Layer 3 of a small transformer language model trained on English Wikipedia (16 layers, counted from 0, width 128). Numbers have three digits each and are written without spaces.
A neuron's activation on a vector x is SiLU(gate . x) times (in . x), where the dot is the dot product.

Input weights of the MLP neurons that the questions are about. A number n stands for (n - 500) times 0.00069.
n14 gate: 547447354390271373382461425738526504337609638542624696364369482493550596398496380584337497489326628357511338504489595475376581299649507451475407521232479543500670421313439515518279568641504576485745519521387575453560507318381405563522500590549267577528518378478605378482617656801392528434748579482669600420342497618504350444283496412328447522287622647329434375746394666432529779559625
n27 gate: 496320478475600486489535425515538500583504496666496500752417652579406363571376475325563293577382557562467504574339596525461581791582360301568385511625532640693508540751644617603434568583608587377417421423468382334571618346604646535445511378436654721591705442854633489681610635485436384632429270489496673280561364371391565553424523422433671416710658471254493543380454608486286667368374
n54 gate: 539462587639444435589523373633577548457519458588456768307444504465274348400328744702523527540488458460623602611485416523588348321620428550376659492696386496388480437485702512473646577489291719699590419549592488668250356662337686699500635538399500629439555449886526765445577439455581603448650492453595449538314620604622636576492595557848246465762605349665313515698634668566531233403725
n56 gate: 442421339592421526719466530568403587523579402330653539399274621415257581614640500736433421821496553347350635424623398496515755273439709470439419432519549623427650527648766464740500450629561686253349532421508477515390342489708516523622386668728649376448347704465380468373664367359588372878557516614308473414715351462598474564523634538592401356546492453596533294549583554373589446259308
n136 gate: 344485531417649421538642455476516367512549478597450577548460373439569493538264569452559441263636658539414573680367609454399764298576574481318204733563721454496520711462279480496529398507549439463381350296481553596504492515527477837364398441512289385507306298582662205385628590300433399648425352442552725759705754610537444738577496658528662712632508555500518470433564362511673400647382
n147 gate: 535587665511674436343587477675633528593557333644355457358556572427419320443553387418485530151477682594595442792354539454625553438202382477688396322478742243561399790447315403435504355485381469352457416511561492663561690401650480530405515425436601523583469508421136480562313732718468564354458359641591485335519388381617899301609529667512626434523542374564593557481591662655349477659488
n167 gate: 269531472419532431473370515431684528543542588700301544702515212406234567515323678736523218532442488608540469496656656414319248516411564469566512311632289601632562402696567619535176516583691579496429492439558586186527404430461623561428496303504466416409560566576640565731566724746553366592755267516684559553317474469469513458693405207386632373399590484520526523320758445649532433402453
n175 gate: 660488630611426571524382777636563709741418641292362302465381473436420431488649500339496484248555346512578416362639443484528726464326275421381580346705696755401382709531544559488231532343572379624476396613551532685603357742508399394300504349500562453360679396525606566484547457261542625435405680317527480597400820687465352598516542421346662415611767475471535421465177616744218540442432
n176 gate: 583662805742350659661400921561640504738554446562476572565500407756610538279298388312496423616441597299476599430512681406694354484520403616563500547611546704465583571465571632457477715561527440673464623596655496682496621211461480647367273492537454304512436413343269708358375473421570604524508277576608295515610511684573265527532408562488328189344410524292580445438578536757512607360500
n181 gate: 586412577532397398507303663418549331547341489507303355524500535586708695574433427614261510562603348255430334472275375547712433640528636553321471642337546507675477633677450459482199536359511529492482481472571418525535238422500719623489297583590413349584624547526575226374614511406519553401429684442479389455382528504342569307547508596507329460592707592385466585641373568367837431552575
n198 gate: 478458460453593571471532747197583419442706727663643383553368635504507541568340533435674528526568489544467427639435522579493243615496326507446608482486553604658298315475352666350451350434536391674493320409518432612650411375420511535622525626429381345131500446356497358399690532462447108555475212551468384258518455432550472292577447454432425482697647433459628636436447471645475369424457
n205 gate: 379397524477548558780619438524276508543443596278631496238470286613492545400573579554387462381543658671125719584558416461389568391322496781325667662402592500632401453473363275458729477324387626454320690489580554449662640639301452439564604745130500610473528750312607496488535469570695531384419308433424695621512470197427654496512521358459527429608632636682485585676450563473614614500356
n213 gate: 583654657384307515451282470438622623822681578788630523537598607515583629593604401349540390271649411331438485607624500489615518598556488452683234341373544522440595356555428350370493664413358545363545672511301466602511797549534706470262727435731453489731298530392312376376493281733527618435533642466371489569688391425655441518640532626433507679459586596590554545415393711451420557399410
n215 gate: 581561539519448530531527527716512234629572351447516551353631272205547526672767508508627372591392485650417516733562722674450496260673623534701600450774386554477243636630500480504511485548620562347562331526664403469477349177426713557548350590524601451432567465429280588321454569622464519346427679575511581413624414812591146496277504584637446567304535655548593738614435512461660430679624
n222 gate: 600488370548410626452758571322638565359390433692163593570423379632548439508327403293361243358413516496230580496409410468500403352662365354452643476380171619607630452315668521524611492404576299662412409438512639464520475540372597504520437434550814562632476636590368314524634421487608695675224328602520644380827519587707473660307525728296528403172544557293492500543453628656508609611612
n242 gate: 746560629252686496385579698759548484275372666281684691354337591461438507458311434435474530578466720547614411383538457604561658515408827542450496735619511523641565562632512444393537420408534577549361572235383427554439386466327527553543496426508537613743531277339656492469470492278272368492561569222477458466366663404391574631290874329620614512447416457608452676719602581504306384607481
n14 in: 670555262406403292267422365508674674340489422519388389607475663485549568444493389320504677473403657454566428541609299613597592436496573247613718429306596410339568265563330381410184549540338576657727378324452428656437384335421304578450639361504452529393515409496336473477811631516461604473735306611548436504289321616437385504252596318602496439268485670547482339448597565549500599504572
n27 in: 388451516469551595435443420500468555589318515451665418425652500774604287424720648203608230430565504425555454799638528496432650562523252454780496701567504584489350368473774222496663424311381399582585396579424650543485532691546418451453626712408489598639606627638471460504630530637448651520477439582523292320681511592364383504189504675596618215561554437464629290372345380654523624382308
n54 in: 533556262557386500704520614364599634628484496641400483384614512525488449488681757617524380471654342521584265569451492520661428545683647532418467601440697467463793529436484500504587317441610521465089453345279725290581550415250400572672504615858409268624529353617558365722747601474347528613609745442283381711467516663480495320785457379581609844727696534653630520512270562603401455535390
n56 in: 407825367489595409554530657400444405368337587564484430515760455485909563572265602439273613551707409713449364443450638673641560573580476702342446523459485381657431694352527585469381550489458512673597123530174596504268571446701398500433454448500436199293414569318482500434496382613632591476626346634334689417531645439368374523329467470444580664435723563392404443466591372628504391474531
n136 in: 392754256496500454751527362548630552356622428614354563598463523558446334264595300459522198386565473409583321473369425249481492457750532286577658615564356581792492352633671500328291419667500644508632484523694604589641373473314398485504404635302571436526535430520661368605243573557806511694695528441523341560508474238697526447504590637371665335596369448460515392671492267504566602478430
n147 in: 306678275300739565353447550628609667551431618420334492492668641438678541397553437348324700350485688413325574420512571500492553523300413527620485439282549577535251570809360325377556519545515359699807436357435357512542265754492551508504608466613417428655429333520676380344550688431552489302473354729542570319585414446678400674320443401706412496627477571801653677477595434426551340474318
n167 in: 358678500437719512630605488512508423412818543438862500577569523472579474706605556671664527456332683415476349768484524468659504291382520500709646434772446457684641492570449500469439194447457373234635328404663484520480634386607456616411422485549232407550633457371593320413461703280323349363738525448570709619362634531659496481484621333405516512559185318336496445430492314734504309565642
n175 in: 531458671546412734605600678415475624571600650496261504397556485214207425650577536314568511317438550528732508561621348551450595496384520577469531435455335730516537598396520324573410523639734429496516614697270457735423456698543591343620248330516614553572540254608289532320608377611642645716292475317351187435445692442527689542571537612435488484682726680374523601477523677618291547305594
n176 in: 569668409447197685638520727500769471364604653360479475548283648422557543432223521253555329421630318529588574544565433435528572635516458242590581818623360504175517533669377466638276561473414619548332470540745541557540634691570446588412326310674548600588687439609481462410285468637491508671698431475704316456590176370716482624562712548360334289577382517551594528777355664643545496516724
n181 in: 684521452539600684453493425452617548442599394518562628668368599471605366582507394458601412474482617482861551472367522432394314435629223610737486408709479417489675377518634315518597293427457456558525631388564540449475541604334361426732575639714524416430368590526582418435489294371485426504596492577645468500604514604680602465555706400590550471586220478679431722373276319471126595639633
n198 in: 359359647467500576603446441240531341444300595580579448687710358426456698493449579621468457466526537341239619496456409463303403696438504413555611606453594482750777519398481450559664298617419418872192573590598600392610709636374244660519507518423396403396726456295556381541430621368573616572449434496475493626600289603518588616605610369589636545522658519531600555453547232567563399685338
n205 in: 387449533620575627536575508822813761398365568437393418445562778484532249468389496671336784566608508549566382448589359657504571399684500528617552480453460327259432496619431534488383725314552809556691332877703278597556405476476537695636424469630602255492438524376286629244368480411298658438300678545417363402508453460437673386451667516273484570492464177433547580393524374386374406644444
n213 in: 657511253530631371470452326407516584526515434603534250398403441433534532496658606330493588759530478630400515680377297481518482616478642253440586655630555493429662331426414418770514170572466583432421586544379396530441508448463420449400571630422602639369770642454712473508367393362484698473404355405317388787586511582485572635436690393496256333292675626446543578192467598650534341493709
n215 in: 360608316540557515632558306378515610377348420493402455633340674618596359213286504598272543361544580372617489307735485478485417541496481293301390784314587507581667433427552624423724617486393634528493569335315463511591780691504504402591489546585407511727421507610692500400537613492592439432529515286511157636456600507525450561515559402388438500650471179508564500446325366359519526312596
n222 in: 567638488601645485242438492610500693547373651392800416385655411744331620369488456384690527384543570580600603492523713492372243508578452279656375248367558594422512433465689286484428430409410421563713337576508715559407661360229444450271652599402367496473576453653285537398294469529578535347647772468385598603806492242496602431563679361574407528461762504439768613330442697421516496545492
n242 in: 419459668786571197488530538568468520609349413398441500552359387442585482394436601634582571484405405575579976708554614339424354669374267705607780341388538485389581523489585548325474424633531562730508736414579389531420322500512484379646542645548448432526418346429544424620599603399544741299420516433277400373596459519617617688337235151464504605530634662388626271300451485446465492567577

Each question shows a token from some text and the vector x that enters the MLP there. A number n stands for (n - 500) times 0.0057.

"ard": 453513567615326499408500556300469579260373642585509398497459321391666581759536385630624528378363741658424551674487452580404387521548588417461589684261665589594439487431533342549437442520443725430446605550737686232477594374480442415456560511477412569400543610545380400592354492456447443477448388480331457445491327185490299475267805639406394299295550515368335524368483379495563830466687
Which three neurons fire most, strongest first? n222, n14, n54

"i": 553619731544464459440540382442402648494397469521381436510542630340549661213562413477506580603522478603610429290347400494507703434553469643310485437455548459469317511378461466694564515385422371246518518589542588574431545632502419612026411577575731384540510654628428335586640321351309375410620582517235472649511518362459281363298539577642678594529309525488497319478556404560427396398456
The two highest activations, in order: n56, n198

"ev": 621379683555403522521629547566390443303303421512674596597423308580570470349387523763661426534286537650753506499377627630401246320531477560644380422434566479577323718405503365427478561484551413400716463432593465417466465717442321355341357588545387512516382502304508392583398300229272474554486551535480323409548606261619353570527563562644401633530513431581398580428622449700592514509615
Which three neurons fire most, strongest first? n242, n213, n14

"o": 351535443638512653579682572505258660658454503576530425426737605603481323411470316670440471509533416561451637709331571483693432643523503563340364598468415479414477497383511330759490291685567637284496484596202700274544470546536291465322526673707638614598548435461351466649533410342304449528426315457470485575653556308582431505449755482592445665527508650386430534534594301396354472501408
Which of these neurons fires most? n56

"the": 611511592702377382567563524621415673422644397532510607555570518495596591289453494566603521645517448481556427649505508429425329648462695676455340377476518456528499571212642402707380372521461561414426157459469674414631433465630494300324606438682572271550481488692244416588495541476219410420268618327520437574573468331542298543414591353563608679369671323566373619322720552624634492448474
Which of these neurons fires most? n56

"h": 613467651569502440628807518411475596454416509552377500442380418586363495427685601699416583555428379663624415374527365265478300505735247442379535515718405549405283427487628410706483413538453680204529479568470563277544433748524308429417486642656544480473555362408619385523489612328337497457467478508548451548419398462616283454427567536603419585300678579519526535417330416652574439584614
The two highest activations, in order: n54, n147

"ov": 560421573523250510333547472564499597234632451530705588494460434652598476268706314489598460528502485347455624485404542409587549650489586545750412410491264610589215541401583403324445582585487462446600462551580421553415477621462252382231434455735484617600451340323419375672348487339237588391595475720459297526471556360623314521718642497514458367527595439594576525297605493480552611485512
Which of these neurons fires most? n176

"9": 501596579483208365343443385542472542464460543403387525515530503528452605305559598563338669547331534476668553415416399657417387394718570494464596711281547231615368546527291336592234536659410580320549520632505561448716543546486432572328446732783503482643468383597483325638563679562450362411530379611554486535433305335497312462400580191577390588399607683217518336441449472588506527521434
Which of these neurons fires most? n14

"rec": 456423633533295483630471570404380683451316578676436395591718571662456575386520490627386436576355619558416297527372578540472439476602594433388366458413327285614286464373648477516446468725673396242653605564623523329676703601538387434316293350716335477341531520777404477617407437589506492384512376785523419480575555392642354561539564326509596522764418484535619600686521520542605713608585
The most active neuron and its activation: n242, at about 0.33

", ": 382507589536412382522474456477233575566467652316402519423538401687509410458522432711456684526413344531703374470536403454579297377598220446414532595481501498590327464615571367587620287727476555298445248508540401346489640579428479368475570329598529526554347395462505441570334558375279506447575466458529452661527450387484223497489459382529449479476576817320539525524681367492358623441651
The two highest activations, in order: n198, n167

"d ": 458531644479279425618490496486303552367518555567344564526448322673440481424511411647449418612378536683590304436542452533584393434564520560436586619572446462478377342346361401471489615821395524330574285471569287322374615526472309388520555436565641549627383399640291503579390499459174416473621448441568446678427286367477267540385732440546416578613681761362468501418520387635641672386514
The two highest activations, in order: n14, n147

"and ": 367538620424448522492545457430264607472573610326359478392445246553532435385481670789572649565560391504747397461472408395711461489539280401497484660393301480614388467467635390442635457661483608220554393554442349330617655597576438411517540396572449468528395292390422479589525468218385500492402411540517437655591481499558243550441617417574509658523545719265485479554443465490496746645519
The two highest activations, in order: n147, n176

"ar": 434274666534252613354674541354320610482450595591450614428522661604607538303506570612574671546401485689575523202472358327504482576539620486515266709598603545374395576583592461628599370670221643353414460458679533351498678773388474389509293634492494648569421359669431492641409518424419509438460426684501326772544459552551345694608745445728415717553377399477508416583576429454520594620524
Which of these neurons fires most? n54

"n": 420551665542287428530626584417330776199333685372477385204423577446722422623538464639538544535577351608498467323411420436441312594502473482460508385445436513419346528617564627457401631617754556516621425574633599427444539616488479624501263424622499488591421389412516405614534382670359253411290302593246504676489405335628315455609783365602542681562537502508454470353563342423503524305562
The most active neuron and its activation: n56, at about 0.26

"ran": 629503637667364557465379518450650548566415700545519347464439346501525476373621447655610578402595350485445505566494520363314574686450583522298434556287584398539303598464540359623488590516403617357582626541742571329305637589336460431266359388718687603624446362480236355602392415438449390492537295746589495589513495437584340662678619610539729404487451402547293741301529594462393780469455
The most active neuron and its activation: n176, at about 0.5

"t ": 364574533526311588444405498349331655477494457412382550529451482525495515431566597658405537476542557565596501384645313542645418504564385347434434450512442502589315438495668375552455497738623686317553529479504194435546672558468342517376544488574709486516431435615351394525465406361208348519643406592413460566533295405512156501384645374603633486658590744379517605466522489631469473461594
Which of these neurons fires most? n213

"or": 535572494513457444412466557674512517533417514501468555311576567397731447289684341615569597334592442527552537437348314536499413522697559560463448579349467572427347562686566369620498522728688453358476457405549593441334632512735677383301504494520683742547531552573347218674445336368452517253460783772460421498369480509593269391446730415659674572469549314323533478615454351552458522573543
The two highest activations, in order: n198, n147

"u": 411478449554569641557647483653397564495549462594624526553520416479419487519633383551426605512560316511616685306329432473591345608750328407454854474376242678499236483603295398751578440536335585298595472639285536424501507590331399506453306455452573644549492362631472364606590303257362230461478392559684459392327567509662455344466681536679344465435505627394552362490608418429606555489483
Which of these neurons fires most? n242

"s": 529314573603407463444635385404477612171472556518182435458553485554723634567662453676566426501553396778609516674434472402680412445501552679476481637288535377482311650540499321286534560666533681464432783344255621538557778679396443597350352365734538499464652487567373450388503373524510412432776466416385413516706563418424337570498570513656506618518488399375429512409508473500374383489526
The most active neuron and its activation: n167, at about 0.11

"v": 559479691477522585607478467539469466266423481496275351498391652552690466366397432640517493463511358590541360350381410495466393348474629456648604338413472335502284493422642352432465474734670447361718522500609443234384739688430293289435270594767478524608499657461478255567546403330427436467583414490639356637601530224535476527563495443702323771594569474719490581380584363465510466403660
The two highest activations, in order: n181, n27

"e": 557301421646503531570408490534539701464551524653370498314485534519517501347378598788451458380480439564496645626417446450427408515645408663406503571231568394411378268549360430400672447402488528439481329505553606318374423531566374372331555664609508368569463480577415253721323467589467350276119428413503303384574552435617224515348520504673619670516642633580459310452581412546476349496570
The most active neuron and its activation: n54, at about 0.39

"O": 321484491577331488480622511487323634608437556371463523659442286769504556572497450751538744627594474498542547386325400540529432563578397566453418683438488445438365488401321369484603437689307493422420538665634356408470601622574437529246408460547586500619438426456487379652217405329246507529608464412602569615575433425753240443572564429510501515275558444598386373638486360409565589453406
The two highest activations, in order: n175, n27

"ing": 497581593667276331448479598350388485579485328528497383713540511558569516544626413548412638451464472460660442589434480769567233406383553522551529577548651446603389409531549497457419507696759428391513463487665476448438480814401461346520420579640333516697568469512425440641375568430288392532358397648445356378475406240559247565536521427367437591526538343052484457370563243345403690455632
The most active neuron and its activation: n181, at about 0.096

"l": 538719785638348466443432625448284694536311672522516533364504364484631575654648371625656615565513579581583649630364139353510368421590514610325793442437502464558361373568581433472358545584691725388445436403553637227461488540459219472333368561652455557584467413517477323531402521533423257651441367484437430716592345336507413323631555524651338656573558508531444338383463358483614330413660
The most active neuron and its activation: n27, at about 0.22

"the ": 539458610510475394464554363480400527330422701397316477640543368593520430324605604653630585613615486556588470373511199485660289474607284536462408606534408409558381479501453306542433441665335483315538267469475229362562603745449452368464533502574535504476360219473375582640446466392198564455488341548603516702490342366606279565441547406496637499513628664455539497513603273461442623532529
The most active neuron and its activation: n175, at about 0.039

"ed": 615481499563338656505474588323429478469598383639565294415447503485721784525566468770551582484358343487763470591503407588630349445442433502352422535553563532438337454376393407501463457781564679354428624374701487246548458666418587459397233589453479386624390546537485366697389413442469372384425226502544496326562519344527306454462619448312410626493643401319471459440525200537276565311674
The most active neuron and its activation: n181, at about 0.23

"were ": 461592802407459534460539236555373618486649562408311417558537516609525431265542536817568551650592344599590429463475537591523451530572271458379519513596596367610194508611537398572498464650462566366495685355551310347629791637377617299428624410608340551603382318363323482506508454322397498478459364613577493657521351440591360578307564388466548538551676725531484566650573433466620475494460
The most active neuron and its activation: n175, at about 0.12

"ug": 549552685692586595477454572627279481668269539541395473628560471585578722363680394545413587524483490444545447515334597472430549415550616497478520568575574409534451397411520399433515345797478745392621269446573608463472471829439656458435491370564579472568461571458194515708366460538252477371445205630578357510559532452600459549573724163434451724377587747460419484334617482384599911379546
The most active neuron and its activation: n54, at about 0.13

"of ": 415457661426251560593504312523348713550523521469560586491487444608602422512473529733311646614442498615666522490473269523612421395658267437357479410419495494617349414400599351594582650534547611329511425538531301433509815764430482453463579465680523419524402316433287489673493648370275518312351419425496486693553434421546270432364623447522558547438541737323480601507552442533617575583553
The most active neuron and its activation: n205, at about 0.31

"w": 366327685676459439619424571591407620538362593641421313528458437432579510443365505589665340797373535511375622472536405452561494413774401537426483350539415508677343561480437519593312478724514447417630720505545828244299522419559356491254369541586444403486511388415376439760394590465288330671401497636469581469505556515520335465509644408769316720454681459588314652310499527424527507414460
Which of these neurons fires most? n56

"e ": 288489596438368604520533434442286612403489452577345618464395378610419459407552554722476556534442593570673566436543419459561233437669524519431296557486402450599354432475602285446614526712596695367548428508511326345309586500424351476474522425531666388708296394513351470586543361303249331455526386449572340607536324355468289654339575449597593625427667739435470560585590400619507370467443
Which three neurons fire most, strongest first? n54, n215, n242

"ate ": 428456598516432405514461537373329497346619560367348645499466458590524537587438622564431677519661443698711503465610331409501418525624449381464435399507332503597296501471466388461646439638528669373379467495557224618513543659508496663315639441528656552596432409684393485555426553435156460291421447475665319620494323252453247415408693370526682624551662628352532658435513491509442445534394
Which of these neurons fires most? n56

"f": 627469493636315605674587491555289610510425648508377368636358459708486544486510406702606754525572588617713462234534378493518494555530232553296362562540368339397299408440538432571419394494513642218467473461336435367493552568464517347574370563633288685540535571441461367467511382315364425427523488598485395485631558430595254594455584524751447522363620654636589543512519479448480448544529
Which of these neurons fires most? n167

"N": 474573723595440446474742513366357715435488666426410521468518445660532659667605522783625738510565557624553450321498361564522262406563356382541598538373375394520296424557463533574429431702477520452483402568463412413569618550563297434332287411596606431663405359430424532639515552345304306199265371457502508626439581297698318388553638440488405572415486659606491639604450490390372487440586
The most active neuron and its activation: n27, at about 0.48

"ab": 531617552623549557571601456488246614708496459475554502723427512663411488412656513623583698607407290494590475338555295574539276631685373411639409563707603389429206526373526478543443525498637497251499472373421439352590584588319457346409505448681502445729587495459424424769451607333319342299473391590474385557490449534637316605535605432401464463456667537491418482443576407551438464679444
Which of these neurons fires most? n56

"with ": 444570673285422463423511578458303651407618502444459468479562424619587498301444612756498663469638535640659389454572257558504397503654344380549507568380455350579336414476715296584599506582435545334436296546435299324522650715484492424469632476679454573456377461463426455756479591276272594373418348499556435701471416425470305580385667437538506616566609728436346457537556446501693577497459
The two highest activations, in order: n175, n176

"p": 560359524559418528544513408685372504436425534504431252382536361638477676619340503669460697542680386654673468442403387382477427565600374477507488502557516321562308468496697540529435424568599529139618449388481380442547575723509398320432441525726369547541515444457520432521440650507274497414656445576482333674572411347691296517590700453535279454462393652400558329567502349462390386574436
Which of these neurons fires most? n175

"z": 442504629384393661558623672518529561406401564441634328443477544553580662559689431525478519611660487384700444468489499530372282514499431567403632574410454537439281453170476381479471707660543530510536434447449667387623570634276494246197459426631784612423619544459779383488379547427287559415450461474453546744472546392584364356413575523833564650442501462462407416569457305238653502338577
Which of these neurons fires most? n167

"o ": 428765574465403446431482623428332652549510500464420587607549406644493426469615601725451570658616524703590474387528405483787383546461239493481394758591489476557317416503379301549514541666458625267527505569535210249518605626476252443509542343605583466423383479514459564578353298465351339504354375513639429524479324343624340457362528479579487563593617799309528409565562376533466545482583
Which of these neurons fires most? n222

"ent ": 312510602505424445502551426422368518351665411427340691472404272570407588412437507644593531546679481652664615449596460379556521560535542612426472667478403527678284466647431336507612408814648703374441464415665391466539677544522416404507392483623544489597417300557427440509486302359378452365431218601435314573483410448463307295318666597359672670356664718227503516537428643631499757587448
Which of these neurons fires most? n136